Layer 8 of a small transformer language model trained on English Wikipedia (13 layers, counted from 0, width 128).
A neuron's activation on a vector x is SiLU(gate . x) times (in . x), where the dot is the dot product.
The model reads these tokens: " serv" "es" " a" " st" "ag" "g" "ered" " six" "-year" " term" "." " The" " commission" " is" " support" "ed" " by" " an" " administ" "rative" " st"

The vector x that enters this layer's MLP at each token. A number n stands for n times 0.017.
0 " serv": 4 -8 7 8 -24 -5 -9 -3 -18 -6 -45 -10 -11 19 -17 -7 20 -1 -7 11 -34 -28 2 -4 1 -37 -16 3 16 -28 -33 35 7 -21 -27 0 8 -4 14 7 14 22 34 -25 -12 -30 -7 -2 -2 -23 4 -7 -3 19 43 -4 -8 -3 31 -13 19 -21 -17 -27 -9 9 -6 1 3 -12 18 -10 -18 -15 -43 -38 3 31 -1 -14 -12 22 16 5 -1 -20 11 19 -13 15 -23 23 19 15 12 6 10 -2 -23 -30 12 -1 -9 -15 -6 25 30 -1 2 -28 -39 -14 -1 21 -11 -24 -36 14 -34 21 21 9 -3 -13 7 24 -9 9
1 "es": 15 -14 1 4 -10 4 0 -7 -20 1 -40 -17 -3 38 -23 -14 25 -26 12 9 -24 -13 -5 -6 -7 -4 7 4 16 -11 -37 4 8 -12 -26 1 -6 0 11 7 18 19 46 -13 -20 -18 -3 16 -16 6 -1 6 12 -2 47 -5 -15 3 24 -6 6 4 -12 -9 0 13 0 -8 15 -20 18 -24 12 -3 2 -28 5 19 11 -25 -3 16 13 16 7 -13 11 13 7 8 7 27 19 17 -27 9 4 -12 -7 -32 4 9 12 -2 -17 33 42 27 6 -4 -9 -12 2 11 -45 -25 -9 17 -5 27 17 1 -6 -12 -21 26 5 3
2 " a": -19 1 0 -1 -8 -4 4 11 -18 5 -29 0 9 41 -28 -5 16 13 3 25 -12 19 1 18 -26 3 9 -21 12 -10 -21 11 -6 -6 3 -12 1 -1 11 11 2 13 11 -17 5 -15 5 16 7 12 -8 -31 18 -5 23 -11 -31 13 -15 -14 11 21 -7 17 -6 -13 2 14 6 -1 6 -9 -4 -12 -16 -6 2 13 -9 -30 3 23 -1 15 -2 -3 -2 5 -10 10 -16 6 10 2 -6 21 -7 3 -5 -51 5 6 -7 -28 -10 8 8 8 10 3 -15 -5 4 -5 -12 -17 -4 10 -18 1 16 2 8 -17 -27 5 -9 16
3 " st": 4 32 -29 -3 -5 -10 -2 33 -2 -10 -44 -22 0 -9 -26 -23 -1 -3 19 30 -15 -7 1 58 -26 -19 -11 -13 -20 1 10 37 8 -11 -12 8 -4 -7 27 -19 19 5 -19 -33 29 5 -46 -19 8 37 16 -20 -7 -19 16 14 -8 2 15 -27 -23 -3 -11 -45 -6 37 -9 13 -9 -21 -9 -6 -12 -32 -29 4 13 66 8 -19 11 -13 15 14 15 -45 -19 30 -5 43 -35 21 19 16 -13 -8 25 21 20 -22 -6 -32 -39 32 -2 -10 -18 29 -29 7 -15 -39 20 4 35 -4 -11 5 21 -5 32 -6 27 0 6 -5 -30 16
4 "ag": -15 7 1 -28 30 -29 39 10 -11 -26 4 -21 -5 8 5 -17 23 -1 4 10 26 24 -37 -20 -18 -20 6 43 18 -16 -25 2 24 -16 4 24 -10 -3 21 22 25 12 -10 -25 10 -3 -19 4 -19 -7 37 -7 -10 21 17 33 -29 32 55 4 -36 -13 15 -48 -19 23 -7 -26 25 -20 1 16 8 -8 27 -23 -18 3 23 14 12 8 17 42 -6 2 -38 -1 53 -8 -13 32 7 16 11 18 38 33 -10 -15 28 -1 10 -12 13 -25 -41 33 0 -35 -16 0 13 7 0 -30 32 23 35 -4 -14 -24 8 -52 18 40 32 92
5 "g": -31 16 -6 25 58 -11 19 -3 -6 -30 -10 -10 20 17 2 -26 12 4 25 -1 -11 75 -10 -14 -1 -39 -3 10 -1 -6 -16 -29 33 -32 -24 13 -9 -21 23 14 -5 -2 -1 5 3 -13 -3 30 -17 27 7 21 11 24 32 28 -25 -9 62 -26 -11 -2 -3 -27 -31 19 4 -32 3 -19 8 -23 29 -46 -17 -17 -14 -27 4 -2 21 -9 37 32 18 17 -33 36 -6 19 20 65 -6 3 21 24 19 45 11 -11 21 12 16 2 -8 -24 -2 24 -20 -32 -33 2 -13 18 10 -10 32 25 33 -12 15 -5 -24 -39 14 0 2 16
6 "ered": -15 1 16 -3 8 -5 3 23 3 4 -17 -9 -21 14 -29 -20 13 2 -11 -23 -34 10 -13 10 -2 25 -24 9 -3 -16 -23 -18 9 -13 -4 0 6 -15 31 -7 27 20 36 2 -18 2 3 25 22 42 18 25 -18 21 45 -5 -28 8 20 9 11 -13 -6 -26 -24 40 -2 -27 18 -11 -10 -27 -5 -4 -17 -9 9 16 30 15 32 14 24 -14 -6 -3 0 7 -4 -8 21 18 -12 6 13 -15 11 -5 -14 -27 24 1 25 -8 -17 -19 0 -3 5 -58 -5 15 -18 -11 12 -6 44 32 25 -2 -22 14 9 -24 -7 42 12 16
7 " six": -21 19 12 -16 4 2 -9 14 -31 15 -35 10 9 8 -16 -25 6 -7 -28 -15 -33 -24 1 36 -10 -7 5 8 15 -35 -37 31 21 -13 -12 6 -34 -16 4 -4 1 -8 25 -7 -23 -14 4 7 12 3 -14 -9 17 -18 40 -14 -8 8 -10 9 4 9 -9 -7 -14 12 19 2 -38 -10 -3 -21 -2 6 -32 -6 10 8 16 -17 7 -13 0 30 11 -4 -6 11 11 18 7 10 8 2 4 0 -12 27 -23 -39 12 15 -3 -8 0 1 2 -6 1 -48 -14 -4 9 10 24 -6 -2 23 -3 -1 -10 7 25 -33 12 17 -13 -12
8 "-year": -26 0 -38 19 -2 -6 -10 2 -6 -7 -14 6 -6 34 -29 -5 27 8 29 4 -26 10 0 23 22 -29 -5 9 22 -31 -43 39 10 -17 -19 -8 -26 -29 10 0 0 11 25 -11 10 -1 11 20 16 -32 8 -7 26 -42 27 -27 -43 -47 -4 -7 -25 0 -6 0 7 -5 -43 -20 3 6 13 -29 -5 -17 -18 29 -4 16 -3 10 8 -14 2 47 -18 -38 -6 -21 1 8 -6 -2 5 -10 4 39 7 13 7 -29 -20 -9 17 -24 9 1 -24 -3 -9 -37 -16 17 -23 5 19 22 -12 37 13 22 8 -3 -7 -13 8 12 -17 28
9 " term": -28 1 -35 -16 14 -14 -23 19 5 33 -31 0 -13 35 28 -64 21 33 1 -20 11 8 5 -2 -23 -52 2 26 2 -38 -25 14 8 -31 -20 22 0 -41 38 -20 8 15 -21 4 1 -12 -17 31 0 -41 12 -4 -1 7 17 -4 -28 -4 30 4 15 2 10 -38 10 27 -20 -15 -41 -6 44 -26 -11 15 -19 6 -23 28 3 -5 3 26 -2 -3 17 -40 -6 1 13 30 15 7 -8 23 11 7 -32 26 1 -28 -3 -34 -8 -2 30 -17 7 12 -13 -36 -39 28 27 8 1 -16 -11 -2 19 17 2 -2 -2 12 -11 1 -19 22
10 ".": -15 -7 14 4 -11 7 7 4 -24 -1 -34 -2 -10 32 -12 -9 -1 16 -6 34 -40 -20 1 -3 -9 -11 -2 -19 21 -11 -20 -3 7 -19 -12 12 9 -2 14 0 -10 15 37 -15 -17 -16 16 -9 -17 -15 -17 8 8 1 35 -37 -13 15 23 -16 1 11 -8 -9 6 -1 4 -7 18 6 -15 -11 11 -5 21 -20 -13 9 -18 -22 5 33 -2 -5 5 -12 10 14 0 0 -37 12 12 0 -17 13 12 7 -14 -41 -3 1 11 -6 -29 34 36 17 13 9 -10 -9 6 -7 -24 -24 -23 -6 -17 45 33 -6 5 -31 -6 17 -25 9
11 " The": 1 -3 -4 -5 -2 -4 -1 -12 -22 0 -23 -8 6 12 -16 -13 14 10 -4 15 -22 -9 12 9 -14 -15 12 -3 13 1 -13 -1 -2 -14 -8 -2 -5 7 6 10 2 15 38 -15 -9 -21 -12 -2 -23 -34 1 -18 12 -4 33 -14 1 7 -9 -5 5 6 -5 10 -5 -9 -2 12 -2 5 -1 -6 -4 -12 9 -10 3 11 -13 -1 1 21 -3 1 21 -3 -1 8 1 -6 -23 22 12 8 5 6 -11 0 3 -51 -7 12 -17 -17 -17 18 20 -3 15 3 -12 0 -6 1 -17 -15 -3 -4 -25 16 19 -7 -5 -8 -14 20 -16 18
12 " commission": -10 -3 0 14 2 1 -12 5 3 24 -34 7 -9 45 18 -26 -8 13 25 -3 -22 17 -2 -9 27 -26 3 -13 -26 -37 -30 32 -2 7 -9 12 10 -37 24 -2 16 20 -9 -28 8 -7 1 27 -1 -34 15 -1 27 16 45 1 -37 -13 5 0 13 -27 -23 -54 4 32 9 -1 15 -13 -8 -29 -2 24 -5 -16 21 31 11 -14 -21 -23 20 5 20 -21 -18 -15 -27 29 -19 21 7 19 0 24 9 18 11 -16 -3 -16 -28 -14 26 -7 41 40 -3 -42 -19 14 -7 14 7 -11 4 -4 5 -17 -18 37 22 21 8 15 -28 -1
13 " is": 20 26 5 -27 -5 6 -8 37 -2 -1 -19 -6 1 34 -6 -28 -17 -28 11 9 -13 9 -2 -5 -12 -1 -5 16 9 -21 -20 -2 -23 -11 6 -3 1 -7 41 -27 22 -8 18 -33 25 -28 12 15 19 0 10 10 33 14 14 22 -16 41 28 41 -34 7 -4 -9 9 55 -7 -49 -35 -11 10 -14 -1 1 -35 9 4 14 10 -22 -13 3 28 -4 45 -25 14 1 2 -1 30 -25 -3 -9 -7 17 7 6 -30 -30 -14 -2 -17 9 -29 -3 -5 23 29 -19 -24 -10 -15 40 -20 -49 -1 16 20 -26 3 -2 25 15 -46 16 -32 20
14 " support": -16 -8 -27 -11 -7 -2 -11 23 4 -9 9 11 -15 59 -5 -56 19 15 -17 -14 -28 8 19 6 1 -34 -2 5 -10 -26 -38 55 7 -5 14 23 6 -1 4 32 14 -5 -10 -27 -3 -18 20 15 20 -11 27 -11 -15 27 22 7 -19 23 14 11 5 2 -44 -7 16 51 -19 -2 19 -6 5 -1 11 8 -27 -27 17 -10 11 4 -3 11 35 25 -1 -24 -10 12 10 30 -16 17 -8 47 -21 8 4 21 4 -29 -46 -5 0 -9 1 -26 64 0 -7 -33 -8 5 -17 11 17 -16 3 5 -9 -30 12 11 32 32 24 34 -12 -3
15 "ed": 29 -11 10 -12 18 -24 -2 16 20 17 -2 -5 -5 17 -18 -12 20 8 32 -11 -13 18 21 9 14 -4 -7 -12 -16 -17 -34 -7 25 -22 -31 20 -2 -11 5 10 25 -11 13 -14 2 -1 -4 7 28 13 22 5 6 20 28 29 -15 13 30 13 9 17 -25 -14 -8 27 34 -12 2 -18 -23 -16 -12 -18 11 -32 13 2 -4 -16 -1 1 31 22 -10 -26 0 9 -14 5 6 2 -11 34 -44 -1 -15 -1 2 -35 29 -16 9 -15 -27 13 18 10 11 -57 3 11 1 -17 2 -35 33 45 -1 9 -9 10 -11 21 -47 45 8 -14
16 " by": -3 -12 3 -4 -5 -15 14 -3 -30 14 13 14 -22 30 -30 6 4 1 -11 8 -32 -7 23 0 -17 -8 -12 -25 -7 -24 -16 -10 9 -9 -1 7 6 -6 20 -7 -8 -20 15 -4 -11 -25 -3 18 -11 29 14 12 25 -18 38 -8 -14 14 12 11 13 33 -33 4 7 5 6 -20 -7 -13 0 -9 31 -13 19 -18 9 -1 3 -4 -3 0 -2 -27 22 -10 -7 -7 -4 24 19 44 8 21 -2 18 -1 1 -11 -41 -19 18 -8 5 2 24 36 -3 -17 -31 -6 -6 -7 19 5 -15 -8 -5 -2 -1 20 16 15 -1 -19 12 -16 0
17 " an": -17 21 11 10 -7 3 3 1 -42 12 -17 6 0 23 -31 6 22 3 29 6 -12 16 -10 1 -20 -6 -8 -29 19 -16 5 22 11 -11 4 -9 4 -16 -4 12 -3 -6 22 -33 -2 -5 -3 12 13 1 13 -28 14 -2 25 -17 -51 28 -4 7 19 5 -6 43 -8 -17 1 -8 -16 -17 0 -22 -13 18 -19 -5 -10 10 -11 -25 6 8 12 53 9 -16 -11 -23 1 16 -25 15 -3 2 -11 24 -31 1 -8 -43 0 10 -17 -17 -16 -28 -3 5 -4 -11 -36 -8 -1 -1 -1 18 10 17 5 -10 9 -11 11 30 -11 2 -29 14
18 " administ": -16 16 -15 -1 -28 1 -2 27 5 20 -14 3 10 14 -4 12 7 43 -7 -5 -18 57 46 -2 24 -50 5 -5 -1 7 -9 26 -12 13 -33 4 8 -22 17 -3 21 -11 -21 -51 -2 -4 -4 17 -3 3 28 -32 -1 4 33 5 -51 -16 38 -3 17 -25 0 -35 32 39 -2 -22 15 -41 8 -22 2 10 -36 -42 -6 12 8 -13 -11 3 -11 45 30 -33 -16 -14 10 42 -43 -2 19 17 28 7 46 8 -21 -15 -15 -7 19 -35 24 6 -15 1 -3 -40 -28 -31 -9 -1 51 -26 -37 2 22 -7 13 0 -1 -11 -8 17 -10 17
19 "rative": -11 -5 -15 16 1 22 4 38 3 6 -11 33 -18 29 -5 -30 27 -28 -13 -2 -1 56 0 15 38 8 -6 2 -29 -30 -25 -5 9 -40 -13 5 -14 -10 42 33 39 -1 20 -15 -4 -12 -7 18 32 -11 15 1 -4 -9 31 5 -25 7 28 -15 -16 3 15 -18 5 41 -8 -17 8 -41 5 3 14 -14 -30 5 0 -19 -30 -36 18 -2 29 41 13 -25 -1 3 -22 22 6 42 45 4 4 17 -10 -14 0 -27 5 15 10 -40 2 8 -1 -4 -2 4 -14 11 0 -20 -4 -21 17 9 37 -13 8 11 15 -26 5 48 10 6
20 " st": 8 20 -28 -14 -12 -4 1 39 -8 -3 -51 -25 -1 -4 -23 -14 0 1 27 28 -3 -12 -1 53 -24 -1 -13 -5 -19 1 6 37 1 -11 -14 15 0 -20 31 -25 14 -1 -18 -34 26 -6 -41 -17 14 38 2 -30 -9 -18 13 5 2 7 21 -27 -20 3 -12 -47 -9 57 -12 8 -7 -18 -6 -4 -7 -36 -32 4 11 59 -4 -21 14 -8 25 11 15 -48 -14 33 -6 50 -7 24 6 16 -14 -1 5 14 19 -26 2 -14 -30 26 4 -9 -12 21 -37 0 -13 -28 -2 -12 38 -13 -1 8 30 -6 27 2 26 0 11 6 -35 2

Each question shows the input weights of one neuron of the MLP. A number n stands for n times 0.017.

n231 gate: -9 14 21 10 26 -32 -21 -37 -7 -29 21 -14 12 -35 22 -4 15 5 25 36 -4 8 16 9 -6 27 -41 13 -24 19 -18 -38 -16 17 21 21 9 -17 10 -14 -13 -25 -5 15 -17 -32 22 -30 -50 -7 20 -1 -43 12 -13 8 -18 0 32 37 -18 -14 -9 1 -22 45 -1 -34 -60 24 12 3 6 10 3 -16 21 -1 0 40 -11 5 1 -7 23 8 -26 -1 22 7 65 0 12 16 -3 -10 -20 16 19 28 3 -45 26 -17 -6 16 19 -8 -5 -12 -12 8 -4 -5 19 1 -22 8 8 38 2 17 46 -19 -33 -13 7 -18
n231 in: 33 20 18 19 -9 12 -11 4 -9 -15 -26 34 -33 -2 10 4 -19 -1 -7 4 -35 0 8 -16 -10 28 13 -28 18 -2 -27 53 -12 4 -19 -19 16 -19 22 -21 11 -2 11 15 -24 -42 -28 -40 13 41 29 -4 5 -3 -11 -16 3 45 -8 -13 -13 28 -21 -6 13 13 1 -60 -14 30 61 -12 34 -7 4 -58 -25 38 -5 -27 -1 -11 -20 2 -5 -6 25 -10 -17 17 -6 1 22 -13 -24 -1 -5 12 12 5 9 -4 -9 -10 -7 -25 -5 28 -23 -1 -12 9 -23 -26 10 1 -2 -17 -19 -1 -23 19 30 32 9 5 32 -11
Which token does this neuron like most? 13 " is"

n280 gate: 8 -30 -3 20 35 -5 -27 -5 9 -3 30 -36 1 -9 -21 -3 -1 -1 -11 6 13 1 -9 18 -45 35 23 -6 2 32 -25 -20 -28 -14 9 -22 -38 -28 24 36 0 -21 -15 19 -36 -36 -1 -9 -73 -4 23 -12 -17 -68 -3 -31 23 -47 -4 -7 3 -4 -1 24 -2 -26 12 9 16 10 10 22 33 -6 23 -24 -2 -10 23 23 11 -11 -16 25 1 27 -3 -7 32 -17 -3 33 23 1 -23 10 12 8 -2 -48 10 6 -34 8 8 5 24 15 -21 -36 -3 0 -10 21 33 -43 10 35 -17 14 12 -17 -13 -10 -23 -54 8 1
n280 in: 15 36 17 39 -21 -66 -4 -1 -15 29 -4 -11 40 19 8 -20 -21 -8 14 10 -13 -6 4 -14 4 -11 11 17 19 51 22 -3 -35 -4 -8 17 -12 -5 -34 6 -1 -5 -41 -26 27 19 8 5 -23 37 -3 6 -5 -10 25 -11 37 1 4 4 23 29 -39 21 -2 40 19 33 -20 -26 -36 -27 28 23 3 20 28 2 -20 -7 19 -12 -1 7 -14 -5 -2 32 53 9 -57 43 4 17 19 -18 -4 -26 6 -13 -12 27 26 36 35 -9 3 32 25 34 11 -8 -27 10 -57 6 -58 4 15 -41 -36 -4 0 -34 35 19 -4 16
On which token does it fire most, and how strongly? 1 "es", at about 1.4

n63 gate: -19 -13 -27 -11 22 24 -7 -12 -1 -15 -6 -3 -1 -36 -25 20 16 21 30 21 -12 7 51 3 15 10 -11 -44 23 20 2 -1 -20 -46 -19 5 5 -16 28 -2 5 1 7 7 -28 1 -31 20 1 -23 15 -9 -47 5 -30 35 0 -35 46 24 13 58 -7 -3 14 -27 31 26 -7 21 -15 1 17 -5 13 -18 -21 33 33 5 -7 -43 3 3 19 -15 3 19 -36 -40 -21 -39 18 25 -17 37 -5 -4 1 13 16 28 -47 13 1 22 11 16 -32 5 9 2 57 -3 -22 0 -12 -15 -20 21 -1 -3 11 10 -20 -2 -52 -19
n63 in: -19 4 3 4 31 -16 51 12 4 -28 4 18 -46 21 44 -21 20 -3 34 24 14 -7 -30 34 -6 25 -8 11 -19 4 -18 2 18 -15 28 -20 3 9 -37 -25 48 -20 29 -55 -18 1 10 4 -20 41 -44 -24 -3 27 11 -40 18 -13 6 -6 -7 -21 55 -54 -68 44 -23 -4 19 44 11 21 6 -15 -3 6 10 -24 -19 -26 -62 25 6 6 -18 4 -23 7 -2 -12 9 9 -6 1 -21 14 -17 -21 -13 -16 42 4 25 20 -1 8 3 -6 12 -9 3 26 -47 -1 20 3 1 5 28 3 15 -14 -25 -13 25 -19 22 -18
Which token does this neuron like most? 20 " st"

n276 gate: 17 15 9 -39 10 51 -2 -41 -20 -28 -41 12 15 -49 19 27 -13 -12 -3 -29 47 10 8 -14 17 -5 5 -16 -33 -33 27 -19 18 -7 -28 -19 -19 -13 10 13 51 13 -9 5 -21 19 -6 4 -12 2 6 -49 -23 -9 44 -49 -5 -6 -33 -24 22 -9 -60 16 -19 -43 -22 -36 -8 28 -14 -8 4 -28 26 5 22 -3 5 16 22 13 -39 3 -20 27 -11 3 2 -19 -49 -6 2 10 35 -48 63 17 -23 -14 -11 -45 -49 23 -43 62 13 23 4 5 -36 -16 47 -5 -21 -43 32 10 -17 13 13 -17 17 25 24 16 -13 -25
n276 in: 13 76 -13 6 -11 40 9 -13 18 25 -23 13 -23 12 -25 48 -8 22 5 39 -32 12 7 -28 10 -15 -56 53 -14 25 56 -11 -20 -15 -12 -4 -45 -17 6 -49 20 13 15 -20 -22 -3 -16 18 -12 -7 -13 1 -20 -7 12 8 -20 -32 28 -11 15 3 19 -4 48 -19 -17 11 -4 5 -4 -12 -30 -2 15 10 -27 -32 -8 10 24 34 -11 18 13 15 15 -10 -16 -34 -28 11 -15 25 58 -19 1 -43 36 -16 15 -41 -22 26 -2 12 -1 9 -35 -7 -43 0 31 -7 9 -20 -1 24 -5 28 -56 46 11 23 20 -23 2 -32
Which token does this neuron like most? 0 " serv"

n150 gate: -23 -37 20 51 24 -23 -18 14 -16 -17 9 -2 2 -1 23 -8 -9 -39 4 -23 13 -25 4 34 -11 4 7 1 -22 16 -23 -5 -1 2 -32 22 10 14 -19 -11 -18 25 3 -36 36 -9 58 -29 -47 -3 8 1 -26 -30 -25 -43 48 34 13 18 43 -10 25 35 12 42 1 -14 -52 -16 -14 -8 13 3 -1 -8 1 -6 1 9 -61 4 -29 19 -11 -4 -6 30 -4 -15 21 30 30 -26 10 14 -31 14 43 -8 12 -9 -55 -9 46 4 -12 -27 -15 -18 -9 19 -15 -37 23 -36 -23 11 -39 12 -9 8 33 9 4 -32 -30 1
n150 in: -2 10 5 -6 -12 -1 -46 25 21 7 -21 14 -24 -26 15 16 24 3 -6 6 -3 -20 -7 11 12 17 29 21 -39 -30 1 11 10 10 -22 -17 8 22 -33 37 4 -32 -15 -5 -30 20 12 -27 -13 44 7 -8 15 -20 -2 -46 -22 -5 -38 1 -30 3 -11 29 -14 -8 14 38 -9 23 -11 -3 -31 1 -19 -25 23 5 10 -9 22 30 -11 14 20 -18 -32 -40 28 18 48 11 24 -35 -1 6 7 1 15 -27 25 3 9 23 -16 10 -28 -38 -13 -19 -32 -16 -36 25 22 58 29 -15 -6 17 18 1 14 -2 -31 -15 -16 -8
Which token does this neuron like most? 7 " six"

n99 gate: 6 23 29 -38 10 -8 -8 5 19 7 -8 20 7 -4 38 60 24 7 5 16 27 -2 -17 -27 26 -34 50 55 -1 19 -2 -10 2 -26 20 -10 -16 30 10 -2 -9 26 7 1 13 -29 -21 42 45 22 -13 38 36 -13 -27 -42 -10 -3 -18 -12 -6 7 -6 16 25 -19 21 -3 -17 47 5 1 -3 24 -36 2 -5 42 -46 17 -6 1 38 3 -17 12 10 8 0 -1 -24 -21 31 -19 27 -8 -2 5 -2 -33 3 -30 44 -25 7 34 25 -32 30 -5 -48 -5 29 -5 -24 16 12 5 6 -10 22 -4 4 3 -23 -9 -33 -6
n99 in: -37 -25 -16 2 -37 -13 -11 42 -5 -32 -14 1 23 1 -29 -1 33 -14 14 -29 7 14 -12 47 -17 -5 -9 -33 16 31 1 -48 72 4 12 -10 19 8 -8 3 32 -58 14 16 -6 -37 5 11 1 -26 34 -23 -29 -8 -66 18 -46 -24 24 11 -26 29 -10 33 -32 -59 -54 1 10 -8 19 37 -1 -4 -46 21 3 2 -35 -8 5 13 -8 24 57 -19 -41 20 13 40 -40 -27 -7 40 -27 42 -29 16 5 27 -7 -3 12 30 -10 3 4 24 11 5 -8 20 17 10 10 27 -1 1 9 -5 -1 13 9 29 38 -15 1 14
On which two tokens does it fire most, strongest first? 8 "-year", 17 " an"

n290 gate: 1 -37 -11 28 16 37 -27 -30 23 5 28 -9 9 28 15 -26 -28 -1 2 -18 36 -27 29 38 -30 6 -14 -33 7 -41 -4 9 -34 -14 4 8 -7 -1 9 14 23 32 -29 12 9 -49 -22 -11 -14 15 13 17 0 -24 -7 -47 5 46 -36 -18 18 12 -35 37 -29 24 9 9 37 -1 -6 -4 -16 -30 -34 -10 12 -1 -4 1 10 -3 -16 13 -4 3 38 9 -34 4 -7 -5 34 0 -3 23 27 -29 -4 39 -2 8 -1 -4 -35 -4 1 7 14 25 9 21 -9 14 -12 31 -20 -3 -11 -3 13 0 6 -6 -8 29 -1 -31
n290 in: 10 -51 -31 20 8 -9 4 -12 9 1 52 -8 -31 -24 9 -11 -29 -10 20 13 39 -11 -9 34 1 -11 -20 -13 -21 19 18 5 -13 2 -8 3 -29 29 -12 1 8 -2 4 -20 -1 -6 3 19 11 -20 -14 48 -11 2 37 -29 -8 9 0 1 -15 -9 -25 -20 13 -9 8 -40 53 -22 22 42 -12 2 11 10 13 35 -40 -23 18 -11 -7 -13 38 10 -14 -12 -1 -47 -4 4 23 -2 -9 10 -12 -12 -26 11 6 25 -2 -30 18 10 -5 -15 -18 -22 18 22 -1 -12 -17 -6 -4 40 -17 -5 60 -18 35 13 13 21 11 7
On which token does it fire most, and how strongly? 19 "rative", at about 1.2

n65 gate: 4 -25 7 -8 -29 -26 23 -17 -27 10 -3 -1 -9 -29 -2 8 -22 6 -40 -1 -20 44 -15 -26 -38 2 19 19 19 20 -29 -2 -22 15 19 30 33 1 -25 29 15 1 -12 -1 -34 -36 -49 15 13 -1 -8 42 -15 -29 -30 -8 -3 -16 -4 -3 1 22 -13 -59 0 -6 10 8 -46 29 24 15 4 33 17 -20 -21 6 -26 -34 17 -20 11 28 -47 -21 -22 6 14 -18 -15 -67 28 -18 11 -5 42 -27 34 -11 -22 8 1 18 1 -16 -16 30 17 50 -12 -37 5 -35 -35 -6 38 -18 3 9 -29 -22 20 11 37 -3 -12 -10
n65 in: 3 -14 -37 11 14 31 32 -5 41 -11 10 -32 -2 -1 -7 -15 30 -5 -13 20 44 17 23 25 15 2 23 -3 -34 25 -23 7 3 35 11 -1 21 -3 -11 12 25 -46 33 1 21 5 -24 46 -11 -8 -29 1 -42 -16 -50 68 -12 -4 16 21 23 -7 2 20 -33 -1 10 -13 -16 11 16 -26 1 18 -25 7 -4 -7 -2 -27 -12 -15 3 -66 20 -5 19 48 1 10 -1 6 -1 16 -22 10 -12 13 -14 -11 17 31 -42 -20 37 -22 -19 4 -1 2 35 -16 8 -15 -41 -5 -1 -6 29 -4 -32 16 -29 7 -25 37 12 -22
Which token does this neuron like most? 8 "-year"

n1 gate: -24 6 30 16 9 11 28 11 -7 9 4 22 -16 -13 11 -10 -15 18 0 8 20 5 -30 10 -19 5 -3 -10 -30 5 -10 -41 -25 -10 10 0 -5 30 -44 41 8 -6 9 2 35 -38 -9 -26 -17 8 -3 31 66 -10 4 -9 -27 -10 -20 12 5 19 33 -15 31 41 -43 35 46 46 46 -12 14 -2 -8 -3 4 28 -3 -21 -24 49 1 -29 -22 -1 -3 10 9 -7 13 -16 -12 -23 -16 -20 -35 6 -27 5 -19 6 15 -32 7 -3 -20 2 44 -47 -27 6 -1 -61 -10 -19 -4 23 17 18 -32 -5 17 -6 30 11 -17 -47
n1 in: -6 -22 5 -7 -27 -32 0 3 -10 7 -14 -6 28 8 14 20 -53 -34 32 -6 -8 -13 15 -23 -26 -10 21 -25 10 32 -1 -2 17 -19 -43 26 23 -50 12 17 24 35 -10 17 -25 6 10 9 27 3 8 -39 -37 7 10 -13 24 -22 15 8 28 7 -16 10 -5 3 -15 -9 -53 -35 8 32 11 -12 -6 26 -43 8 -5 23 22 -43 -10 -8 1 -9 11 11 -14 -39 48 0 42 17 2 -9 -18 -29 45 -35 3 -11 -10 -15 -8 10 36 5 -49 4 15 27 -55 -13 27 25 22 -29 -6 -21 23 -36 -33 -15 -41 -15 -21 10
Which token does this neuron like most? 4 "ag"

n0 gate: 17 -1 33 25 24 -15 21 -22 -31 -14 -6 -6 10 0 -32 28 22 21 -17 38 17 10 -40 28 -15 14 21 21 19 30 -17 -1 -12 21 5 -8 39 -3 22 -11 -18 3 25 -17 -8 17 -23 8 1 16 9 24 1 14 33 53 -15 -28 36 44 3 -6 -6 -31 -16 1 -59 -9 -1 -15 -26 -7 28 -25 62 -9 26 -1 15 6 6 -13 23 7 -1 -21 4 -16 -1 -18 -11 25 -7 4 -28 11 -37 -49 20 23 -23 -24 -1 17 -8 12 -9 4 12 10 5 11 14 -11 5 -12 29 18 -12 -31 -26 -18 -7 -28 13 19 -15 -19
n0 in: 34 16 0 -17 13 32 1 -44 -22 -3 -9 -63 -3 -23 20 -14 -17 -26 -24 -22 11 15 -15 -8 1 -8 3 3 -3 7 12 31 -12 7 -21 -19 -21 12 -3 -5 28 10 15 10 -13 -17 -10 -21 -21 0 7 6 -10 -17 36 -26 -14 -2 -20 -6 10 -17 0 12 -34 2 16 24 1 -15 33 1 -1 8 11 -18 -17 62 -66 45 -14 -17 45 15 -18 24 46 20 5 -51 16 18 -9 7 0 -1 -25 15 -1 -2 -29 -23 -27 -30 -17 5 11 5 -13 -53 -21 -22 -4 -47 -37 11 -24 28 -16 4 -22 -15 2 14 11 -42 9 24
On which token does it fire most, and how strongly? 1 "es", at about 2.9

n90 gate: 48 0 -7 41 -12 16 -21 -20 -34 -52 20 -22 -19 25 -13 -14 -17 -12 -20 -6 13 -53 -1 30 -4 19 -3 -16 -20 1 -23 25 18 -1 -17 21 -24 -29 28 -15 -7 18 31 45 12 28 26 -11 -48 -30 54 10 -28 13 6 -21 11 10 24 36 33 31 37 -43 -12 18 -13 26 -20 6 -7 0 -7 -32 5 36 -1 8 24 -9 16 -1 -12 -52 13 12 8 29 -41 3 48 -21 -2 21 -2 4 11 -5 -16 12 31 29 -7 -4 9 27 29 -18 -7 4 -11 -26 -17 19 4 -11 43 20 10 7 10 -27 18 23 25 19 -45 6
n90 in: -7 10 4 8 14 24 -3 -6 7 6 11 -10 -36 26 -31 -8 -11 -30 1 22 -1 13 28 -13 35 6 -11 45 -17 25 -23 25 9 27 27 -6 -4 -29 14 -15 10 40 -25 32 -17 25 12 -14 -4 -46 23 -10 13 -19 -14 30 26 18 7 3 2 16 11 -35 -13 -9 -10 4 -8 7 8 -6 -41 -29 -11 8 -8 6 3 -27 2 25 -22 18 -3 24 6 -35 24 -6 13 47 1 -18 -1 18 -48 -57 16 13 27 -5 -14 1 19 4 28 -11 -10 -8 -19 -47 34 10 -41 -55 -13 3 3 36 24 8 13 -19 -24 10 -22 8
On which token does it fire most, and how strongly? 0 " serv", at about 3.3